Layer 5 of a small transformer language model trained on English Wikipedia (9 layers, counted from 0, width 96).
Take only the direct path to the model's output, skipping the later layers: a vector added to the residual stream pushes a token's score in proportion to its dot product with that token's output vector.

Output vectors of the tokens that the questions are about. A number n stands for (n - 500) times 0.0045.
"ograp": 420,604,528,491,373,418,571,398,572,666,568,484,493,625,617,432,544,584,327,509,542,686,563,436,369,569,614,528,432,674,357,449,602,505,308,380,479,674,528,611,403,342,536,618,455,640,314,470,284,677,535,484,602,349,297,543,808,619,364,419,561,736,565,285,466,492,436,480,631,299,642,536,690,568,532,402,456,590,360,212,512,520,443,567,335,654,461,596,693,529,178,587,571,380,361,391
"ated": 404,544,816,398,584,686,616,479,465,606,419,373,536,398,539,444,362,617,382,481,661,558,559,553,407,443,422,624,369,523,271,485,474,276,347,469,452,448,546,443,602,527,438,441,605,584,462,503,403,454,407,459,393,507,506,584,594,562,436,561,595,591,637,351,473,417,532,516,762,625,531,610,629,691,430,384,714,591,491,560,447,548,412,418,421,534,551,373,316,395,546,602,485,409,525,387
"bum": 495,511,399,375,371,441,481,541,501,522,389,347,516,690,345,222,418,568,444,267,670,365,704,582,316,753,547,710,442,469,544,666,626,587,290,515,746,548,624,423,274,489,786,422,443,715,444,537,444,498,611,412,582,603,625,656,772,466,431,571,408,704,548,453,458,457,398,319,589,330,270,672,434,750,420,553,562,477,363,256,633,419,277,397,592,566,532,543,372,524,555,613,454,458,545,350
" him": 614,336,593,446,419,566,584,490,452,629,488,564,488,457,514,443,461,505,501,493,532,557,465,559,433,563,523,523,366,452,296,640,492,405,440,424,478,272,468,637,379,368,515,538,574,520,429,549,520,599,473,595,663,490,472,498,692,686,270,596,557,560,375,495,498,657,457,501,600,367,498,508,490,647,446,341,548,272,495,529,584,495,609,423,555,648,417,625,498,449,485,447,407,479,629,412
" later": 718,439,546,495,535,509,438,401,493,653,439,616,532,567,458,481,632,540,420,539,588,411,556,545,479,725,424,533,495,490,354,540,413,585,430,523,499,490,594,480,493,394,395,526,439,463,447,653,514,445,423,544,553,574,528,553,649,641,539,560,447,661,444,458,484,674,513,428,614,244,412,511,488,585,359,494,445,425,442,409,520,307,471,440,519,545,429,465,421,370,438,536,531,570,485,477
"ilm": 584,420,687,618,335,371,628,467,696,609,503,443,455,403,280,338,352,685,330,286,558,415,725,582,309,625,536,480,462,526,527,556,602,342,322,597,634,404,480,459,352,545,668,628,745,570,399,427,657,521,592,428,428,320,507,480,616,491,407,592,394,579,554,568,476,648,540,447,709,406,487,598,593,654,374,544,494,355,272,348,514,419,407,433,602,542,485,463,649,563,405,417,399,609,617,432
"hed": 369,539,803,343,368,545,580,282,499,411,569,541,335,535,576,470,579,550,593,521,582,470,502,511,309,681,445,543,657,560,540,496,662,457,403,471,535,381,482,356,365,479,428,217,508,456,449,495,438,757,260,739,492,450,549,614,702,578,439,384,643,493,534,446,479,648,382,425,598,502,577,558,534,595,508,606,713,438,451,340,496,567,452,550,485,656,444,474,498,364,361,474,348,372,561,573
"ruary": 510,373,527,669,317,532,674,544,668,907,684,278,474,485,439,202,394,785,223,425,604,504,774,785,256,669,704,474,599,724,255,398,554,345,303,661,973,546,361,500,432,268,445,527,404,682,310,868,553,507,552,484,469,579,508,479,630,627,295,728,385,780,549,441,452,849,565,334,543,443,301,532,706,526,440,434,573,359,156,181,593,557,498,258,695,581,555,372,398,238,445,437,191,677,208,307
" end": 567,451,471,428,476,458,471,357,515,516,490,343,523,600,343,464,577,494,403,440,519,407,539,588,511,496,479,434,583,528,426,564,401,468,481,515,463,535,641,555,558,462,479,514,583,428,492,520,534,546,239,634,495,542,484,568,562,622,499,584,514,584,468,471,477,670,495,477,441,426,552,514,395,716,342,456,573,482,553,418,458,459,547,492,508,642,418,390,450,374,629,543,620,591,484,502
"fter": 621,372,550,399,488,514,470,370,707,679,422,549,321,467,452,437,468,658,566,460,741,407,616,683,417,455,687,647,500,725,480,572,631,152,370,456,751,415,471,595,469,468,624,247,470,559,333,617,436,536,436,521,626,641,631,476,481,595,381,576,383,595,398,403,492,582,472,466,481,309,504,517,342,696,431,472,528,637,365,343,529,367,457,392,407,663,508,570,552,333,377,497,534,747,431,358
"ound": 555,498,602,362,468,582,734,446,475,554,360,351,318,523,441,468,416,594,498,383,525,491,643,583,367,531,641,534,623,686,578,515,708,388,435,529,487,394,534,397,460,478,482,422,303,471,429,347,520,368,547,526,357,597,752,547,454,528,346,708,547,370,569,686,490,516,495,520,538,558,555,694,462,642,399,622,455,378,695,380,580,403,567,370,502,503,551,587,621,476,440,382,383,415,524,266
" been": 485,171,628,347,308,526,604,390,654,875,538,383,477,602,628,564,560,547,322,299,579,566,589,409,524,399,402,682,465,627,343,561,548,399,204,455,414,514,783,372,280,416,452,352,632,556,432,551,569,677,333,608,456,536,565,666,741,626,488,695,791,653,465,368,474,626,350,508,604,613,404,488,453,786,366,438,687,269,246,472,548,433,591,282,550,515,365,524,645,445,436,534,455,538,304,394

Output weights of attention head 1. The head adds the sum of these rows, row i times number i of z. A number n stands for (n - 500) times 0.0021.
o0: 385,464,406,576,650,524,865,387,523,398,640,600,501,675,455,461,299,635,295,289,607,760,449,563,669,430,478,264,379,735,501,511,518,465,363,513,443,584,601,573,621,556,512,746,582,361,422,419,300,400,627,473,450,481,693,542,498,437,717,461,294,352,653,426,498,581,552,540,625,527,305,596,574,781,504,169,652,397,331,495,368,418,240,561,429,354,255,604,448,587,522,494,332,459,617,723
o1: 571,546,491,461,451,486,677,541,808,349,377,489,463,585,600,316,410,616,417,361,657,523,336,260,635,568,476,567,609,794,593,562,693,403,311,548,252,590,588,549,229,616,879,437,406,520,226,362,270,722,236,335,769,613,345,581,494,477,327,661,397,609,495,580,490,484,358,466,511,667,671,333,382,259,452,358,519,482,526,430,362,523,445,359,885,408,417,331,419,562,586,711,804,585,766,340
o2: 398,435,796,406,649,400,359,576,514,470,430,300,267,626,254,433,470,339,477,201,538,481,350,629,511,440,189,615,533,544,690,430,670,879,364,518,375,403,731,456,350,638,484,874,590,563,430,595,401,539,418,507,284,780,252,781,525,495,558,525,357,433,262,483,392,314,549,532,384,298,498,486,696,456,404,557,543,481,639,561,762,412,583,733,197,485,695,728,629,246,511,664,499,527,741,468
o3: 440,579,526,509,239,652,267,457,507,652,293,601,453,470,364,622,456,413,511,614,541,372,302,667,634,597,448,398,489,432,515,664,484,444,40,596,722,589,501,861,837,562,504,763,625,493,446,349,165,507,377,372,207,496,759,532,449,598,644,673,504,264,420,375,531,454,545,598,413,791,551,325,574,506,439,567,524,476,445,491,339,520,631,479,617,610,584,497,383,393,557,337,589,549,494,388
o4: 546,513,608,351,633,405,596,423,641,425,576,620,788,444,563,370,354,461,479,459,470,678,820,388,425,335,635,534,448,528,683,357,473,481,479,379,335,401,308,462,658,372,504,343,455,282,465,517,485,417,512,454,599,350,604,701,142,587,559,504,594,475,473,302,542,471,486,547,356,790,486,489,426,782,485,657,593,689,564,423,565,560,657,447,316,439,598,863,260,489,620,456,490,459,477,306
o5: 607,614,436,373,402,610,334,326,523,445,547,338,322,302,303,416,117,459,551,277,459,595,437,246,582,465,474,495,463,629,399,485,564,498,426,526,553,482,613,863,412,437,512,561,573,568,692,383,753,589,538,272,877,583,569,351,404,587,684,541,315,261,731,461,506,546,606,608,654,445,251,388,797,259,499,633,615,634,526,819,576,523,745,555,661,552,553,509,410,494,667,374,263,549,275,295
o6: 471,461,343,465,406,466,382,454,608,285,374,659,670,762,370,398,693,482,787,431,480,553,579,524,586,430,383,481,374,379,299,422,522,669,410,593,557,477,399,565,626,561,379,581,411,447,464,521,511,411,539,559,526,503,465,470,458,601,465,457,631,482,637,669,817,523,466,481,561,605,527,454,202,413,619,679,512,535,590,358,779,370,340,517,586,431,584,226,372,361,467,530,303,622,325,817
o7: 526,351,648,478,305,387,686,453,497,813,354,434,595,344,429,723,495,709,491,572,513,620,333,443,295,317,579,602,667,488,529,493,665,614,447,770,644,385,438,580,444,573,409,347,324,560,245,555,694,507,363,620,538,506,299,530,364,439,585,433,774,262,378,400,532,312,641,584,634,487,141,627,503,480,644,220,395,457,542,564,410,524,587,418,755,632,564,520,475,433,588,440,230,457,587,742
o8: 625,390,512,683,482,703,602,376,721,637,478,401,424,512,473,241,470,256,427,389,452,520,403,360,537,455,499,554,660,386,644,561,486,432,512,384,341,592,668,660,523,431,548,455,576,417,532,482,371,321,380,338,520,577,429,491,672,425,412,388,553,662,504,372,560,675,698,479,550,620,461,389,466,582,607,529,377,423,497,754,766,619,516,453,542,425,501,476,372,375,517,453,454,410,557,622
o9: 603,569,420,587,598,477,505,609,508,388,419,506,471,223,311,554,225,556,567,537,731,543,389,642,455,710,571,425,439,287,671,370,324,408,579,390,450,683,469,417,240,528,432,488,689,576,376,750,699,543,253,509,541,598,546,640,699,554,483,545,553,548,643,480,588,197,550,403,326,234,514,524,446,482,549,685,502,336,489,601,509,245,501,610,461,498,704,373,656,421,623,318,436,452,627,627
o10: 494,338,338,397,555,281,422,129,498,668,318,354,630,371,284,576,649,537,459,521,309,521,720,284,543,500,535,680,395,416,634,348,444,293,661,568,712,772,348,636,540,658,446,479,538,378,554,416,527,420,582,639,498,731,773,320,678,363,286,606,525,548,551,528,444,402,314,643,534,530,519,478,376,562,614,478,321,402,747,696,577,587,662,421,199,668,312,561,273,519,514,485,751,735,459,470
o11: 553,461,390,554,502,434,545,394,626,315,442,164,713,786,489,524,413,441,333,505,342,300,585,592,309,650,590,637,567,610,593,721,386,521,547,579,573,324,657,394,630,392,330,600,468,578,222,812,509,644,721,333,520,504,673,362,658,507,384,636,501,429,398,584,627,570,438,488,868,344,440,500,526,542,579,425,508,650,228,266,350,421,420,416,418,637,544,582,591,265,383,526,562,191,468,763
o12: 452,552,373,604,485,420,490,466,422,503,224,475,305,488,403,301,648,642,546,634,391,548,374,556,459,351,663,475,555,436,570,707,524,639,620,600,421,370,628,478,641,393,461,496,360,520,732,634,610,750,556,522,634,371,315,534,586,419,565,716,512,485,380,342,373,569,408,522,573,647,193,467,523,310,501,709,474,255,474,538,696,392,420,415,197,478,450,416,625,663,597,968,407,439,464,524
o13: 633,461,239,412,553,561,664,530,508,513,424,511,437,400,324,453,573,302,642,316,490,635,659,595,586,371,808,493,675,606,511,519,624,539,490,679,514,453,438,509,633,539,285,353,578,551,644,626,410,559,245,567,574,491,602,356,303,709,603,476,220,641,639,300,660,604,587,401,301,580,516,597,766,464,656,505,502,460,329,545,526,423,367,552,356,473,475,240,680,585,380,489,630,46,527,183
o14: 503,217,356,331,473,630,442,462,606,467,457,556,584,257,225,359,829,696,307,664,636,418,323,590,458,493,426,512,250,445,394,381,419,641,453,467,522,524,499,314,849,737,578,749,517,402,487,413,417,446,564,492,599,284,541,623,726,585,110,479,528,563,392,301,257,623,599,572,567,560,434,669,712,383,760,461,656,529,436,540,555,252,485,590,698,318,619,607,691,498,402,495,595,644,354,443
o15: 235,647,728,694,530,715,710,503,321,678,372,277,503,472,383,542,712,611,378,411,668,488,487,557,478,475,341,351,642,531,460,295,477,332,575,653,518,510,399,598,466,335,428,282,593,358,574,246,469,726,601,619,460,557,420,658,606,434,696,595,292,598,186,668,527,623,604,394,542,614,599,345,416,540,490,476,473,405,431,620,571,299,551,356,654,321,621,676,558,348,520,449,564,563,416,334
o16: 838,398,539,294,270,533,735,734,562,554,507,642,693,409,465,516,462,328,275,535,648,632,474,374,622,292,467,358,486,333,752,501,589,399,527,614,512,493,452,466,454,822,493,559,325,434,599,415,682,636,383,543,512,601,547,537,636,495,528,380,431,363,427,557,257,614,614,463,540,515,451,480,485,727,303,725,480,318,330,355,681,573,518,588,490,475,434,305,222,322,501,338,467,357,621,808
o17: 329,595,598,504,461,503,790,506,353,390,379,358,591,544,504,791,197,612,506,605,633,408,568,630,515,646,481,204,410,433,108,611,481,539,565,418,358,550,623,614,436,694,772,533,515,616,604,301,421,528,417,572,475,271,422,500,741,453,700,525,548,495,438,580,382,645,360,433,527,347,284,355,233,578,526,485,758,595,324,689,698,387,442,446,398,594,340,483,420,454,545,493,784,519,438,571
o18: 401,570,378,470,722,681,626,563,520,608,527,409,457,578,515,375,295,536,402,378,580,470,425,497,759,530,533,436,396,281,517,575,452,650,485,574,364,478,332,493,670,381,601,444,292,490,638,664,547,498,682,501,400,406,637,713,560,239,564,203,481,591,481,491,543,470,532,469,195,286,506,558,530,430,558,433,370,515,486,348,556,612,633,483,634,616,560,561,481,329,633,381,437,604,729,508
o19: 451,509,739,615,325,589,456,489,413,526,508,547,289,359,700,459,518,579,583,665,390,507,564,706,424,536,566,470,502,441,728,434,507,559,405,311,544,427,466,708,534,495,593,320,516,327,271,606,454,613,184,469,733,358,576,367,452,384,477,474,464,349,580,653,493,519,409,499,690,383,368,382,423,552,723,553,435,359,385,676,806,352,611,593,523,597,597,505,325,317,184,527,661,730,673,394
o20: 572,376,894,561,390,517,804,479,361,400,585,769,404,471,580,266,664,432,501,504,514,415,251,379,666,527,424,555,422,382,312,377,139,318,584,601,692,548,646,365,566,314,290,580,538,425,558,369,475,281,604,403,599,371,342,339,407,551,440,582,502,539,525,574,686,589,459,371,561,235,405,597,478,494,437,723,598,469,620,504,629,551,510,675,554,440,238,823,613,659,806,399,532,500,726,351
o21: 643,655,460,522,645,519,474,253,631,689,260,508,534,577,713,799,400,174,311,637,538,428,447,625,527,139,351,525,605,520,546,595,493,607,623,580,717,456,586,437,295,551,582,570,461,396,524,520,257,496,298,674,447,558,489,355,574,542,281,592,604,353,464,637,373,382,492,477,511,603,671,565,633,562,334,511,647,691,536,450,464,203,494,618,676,586,232,587,320,670,430,548,323,583,197,377
o22: 467,659,328,756,417,590,658,517,541,499,589,567,696,564,484,420,606,254,310,277,517,246,587,839,550,511,272,724,430,454,485,439,394,273,365,481,584,412,505,716,651,572,551,411,593,500,529,436,753,640,390,657,622,347,186,516,620,285,674,680,574,494,456,461,448,638,372,520,644,514,399,518,463,439,697,635,423,394,697,605,363,419,425,386,474,306,557,627,458,568,251,459,372,527,314,510
o23: 478,467,493,428,810,409,750,552,550,273,507,456,546,471,527,545,514,534,526,612,415,381,330,419,433,580,315,507,422,619,590,591,396,547,583,546,517,530,493,778,439,543,662,734,745,336,493,863,723,543,367,436,612,254,482,633,510,380,468,569,314,576,470,476,438,390,324,527,543,382,485,241,408,453,348,371,400,495,560,636,518,552,440,322,437,529,371,676,543,578,523,260,506,495,447,706
o24: 604,446,676,389,766,533,266,514,715,496,626,602,534,194,385,417,385,469,658,298,469,388,447,486,678,498,494,569,522,736,688,367,488,401,503,593,593,498,674,589,433,595,290,483,426,548,525,601,643,693,474,449,499,256,480,521,477,471,490,470,415,235,546,814,443,391,517,515,436,602,653,511,358,482,298,360,537,860,581,313,708,529,529,353,434,518,489,406,422,299,576,561,584,515,338,371
o25: 400,726,581,567,295,603,631,329,390,576,724,682,328,524,305,315,269,411,638,548,631,450,335,321,521,567,748,627,707,331,345,398,527,369,563,468,752,303,651,607,576,360,335,727,356,467,326,574,500,331,397,771,438,495,457,776,712,391,517,603,496,471,649,439,520,481,628,314,425,411,402,610,390,550,225,459,452,645,379,527,341,587,392,577,685,477,441,642,578,678,400,567,538,496,548,438
o26: 530,296,637,418,492,525,504,432,587,522,374,497,313,181,520,410,486,428,248,459,776,474,353,565,694,429,471,444,550,452,259,461,461,560,761,460,395,521,376,452,532,590,734,520,260,297,283,473,516,429,648,458,578,584,690,630,609,500,882,383,733,701,872,626,387,564,479,542,452,630,385,393,485,372,651,172,475,419,740,405,446,523,584,699,460,482,358,435,529,434,442,599,535,671,439,545
o27: 425,520,614,371,263,345,386,625,712,446,525,569,389,790,458,611,569,369,419,367,669,508,460,544,508,278,639,537,540,493,530,461,494,615,498,646,666,490,649,623,525,420,460,374,239,288,568,554,532,454,680,362,669,513,475,311,526,502,449,442,535,527,666,535,434,248,540,422,482,380,406,601,284,535,585,669,403,608,542,536,668,479,317,786,402,473,607,314,708,477,338,405,629,578,440,492
o28: 821,685,336,718,512,424,469,532,495,533,476,486,507,525,611,448,540,410,265,532,475,572,361,426,509,576,570,605,594,446,647,398,690,424,669,630,369,366,601,572,634,659,477,525,713,576,472,346,407,685,587,498,366,431,341,462,288,439,179,322,546,593,455,339,381,446,372,376,485,353,296,521,570,510,507,286,505,612,445,422,624,593,517,461,614,598,309,596,373,610,543,513,615,619,577,641
o29: 439,310,674,564,699,688,370,636,547,610,523,338,659,702,437,324,614,596,650,213,350,530,612,567,625,486,528,349,384,377,373,490,478,732,397,527,531,465,487,551,485,726,157,234,487,510,316,547,665,495,514,441,534,255,441,509,607,575,592,492,493,243,367,457,478,637,584,343,706,469,595,540,568,455,512,385,389,384,645,496,557,587,342,479,682,729,503,521,294,772,531,479,455,592,501,263
o30: 573,533,361,306,529,224,473,370,398,634,276,524,250,569,201,554,399,338,428,427,748,501,627,543,336,612,539,330,223,533,625,594,560,487,627,509,607,614,676,436,461,470,495,533,587,560,618,503,515,380,640,346,271,480,596,542,430,537,505,566,356,410,528,575,562,534,351,294,482,566,724,456,651,564,806,610,423,554,626,355,569,695,440,650,559,560,463,505,215,365,675,554,602,477,526,595
o31: 353,449,448,529,306,483,445,586,695,621,366,339,624,504,552,473,232,355,549,411,601,573,560,435,569,687,500,597,658,398,573,566,724,529,339,527,775,252,431,445,738,118,521,722,430,459,403,559,187,632,721,483,545,457,646,522,449,56,403,478,456,587,520,515,636,496,699,455,514,355,615,277,794,644,438,369,835,395,296,527,677,551,548,557,498,377,776,709,368,569,567,305,248,430,416,404

Each question shows a token from some text and the vector z that the head gathered there. A number n stands for (n - 500) times 0.02.

"ation": 552,645,474,725,700,505,409,500,535,582,721,685,381,688,553,586,500,724,329,631,589,292,400,481,282,569,440,288,456,560,447,425
Which two tokens does it push up most, strongest first? "ated", " him"

" pro": 440,597,564,680,562,378,282,560,330,682,481,667,274,667,528,627,668,690,333,652,505,565,324,274,343,661,466,427,368,648,491,355
Which of these tokens does it push up most? "hed"

"ur": 484,554,472,602,563,388,436,485,485,578,896,772,251,528,657,652,656,699,469,600,554,467,388,529,366,459,587,343,498,556,437,370
Which of these tokens does it push up most? " end"

"as": 543,656,520,600,418,344,438,591,377,669,632,756,195,645,655,546,508,642,375,631,685,475,298,508,301,618,496,429,348,639,390,246
Which of these tokens does it push up most? " later"

"ass": 600,750,608,651,524,405,327,552,463,597,542,846,311,630,584,667,546,740,520,574,640,394,278,392,372,654,466,459,378,638,544,474
Which of these tokens does it push up most? "bum"

"ent": 519,702,591,582,543,394,309,497,449,639,666,781,272,592,530,636,583,685,296,678,709,515,366,497,331,631,407,372,465,665,561,344
Which two tokens does it push up most, strongest first? "ilm", " him"

" No": 469,521,668,638,702,351,464,510,496,587,691,716,315,647,525,593,572,624,385,625,576,513,323,333,375,538,424,423,384,574,462,418
Which of these tokens does it push up most? "ound"

" |": 445,682,446,705,523,318,362,539,404,555,672,833,225,614,580,762,628,567,506,766,527,446,410,422,398,592,561,438,374,669,434,514
Which of these tokens does it push up most? "ruary"

"ost": 489,572,739,655,452,271,465,708,456,643,602,781,364,536,577,615,605,598,460,608,504,524,198,342,300,590,552,498,407,682,385,467
Which two tokens does it push up most, strongest first? "hed", " been"

"at": 642,694,698,585,544,304,355,514,433,621,556,939,225,606,498,657,546,692,439,572,564,461,288,471,405,673,424,457,341,672,524,534
Which of these tokens does it push up most? "bum"

"ov": 484,797,558,607,543,491,412,453,492,519,642,794,265,729,577,624,578,631,287,704,531,503,484,476,410,514,468,438,381,683,400,382
Which three tokens does it push up most, strongest first? " been", "fter", "ilm"

"t": 517,790,561,575,569,353,336,422,468,671,579,699,204,547,629,644,610,633,551,602,668,461,302,480,336,719,531,383,419,630,439,452
Which of these tokens does it push up most? "ilm"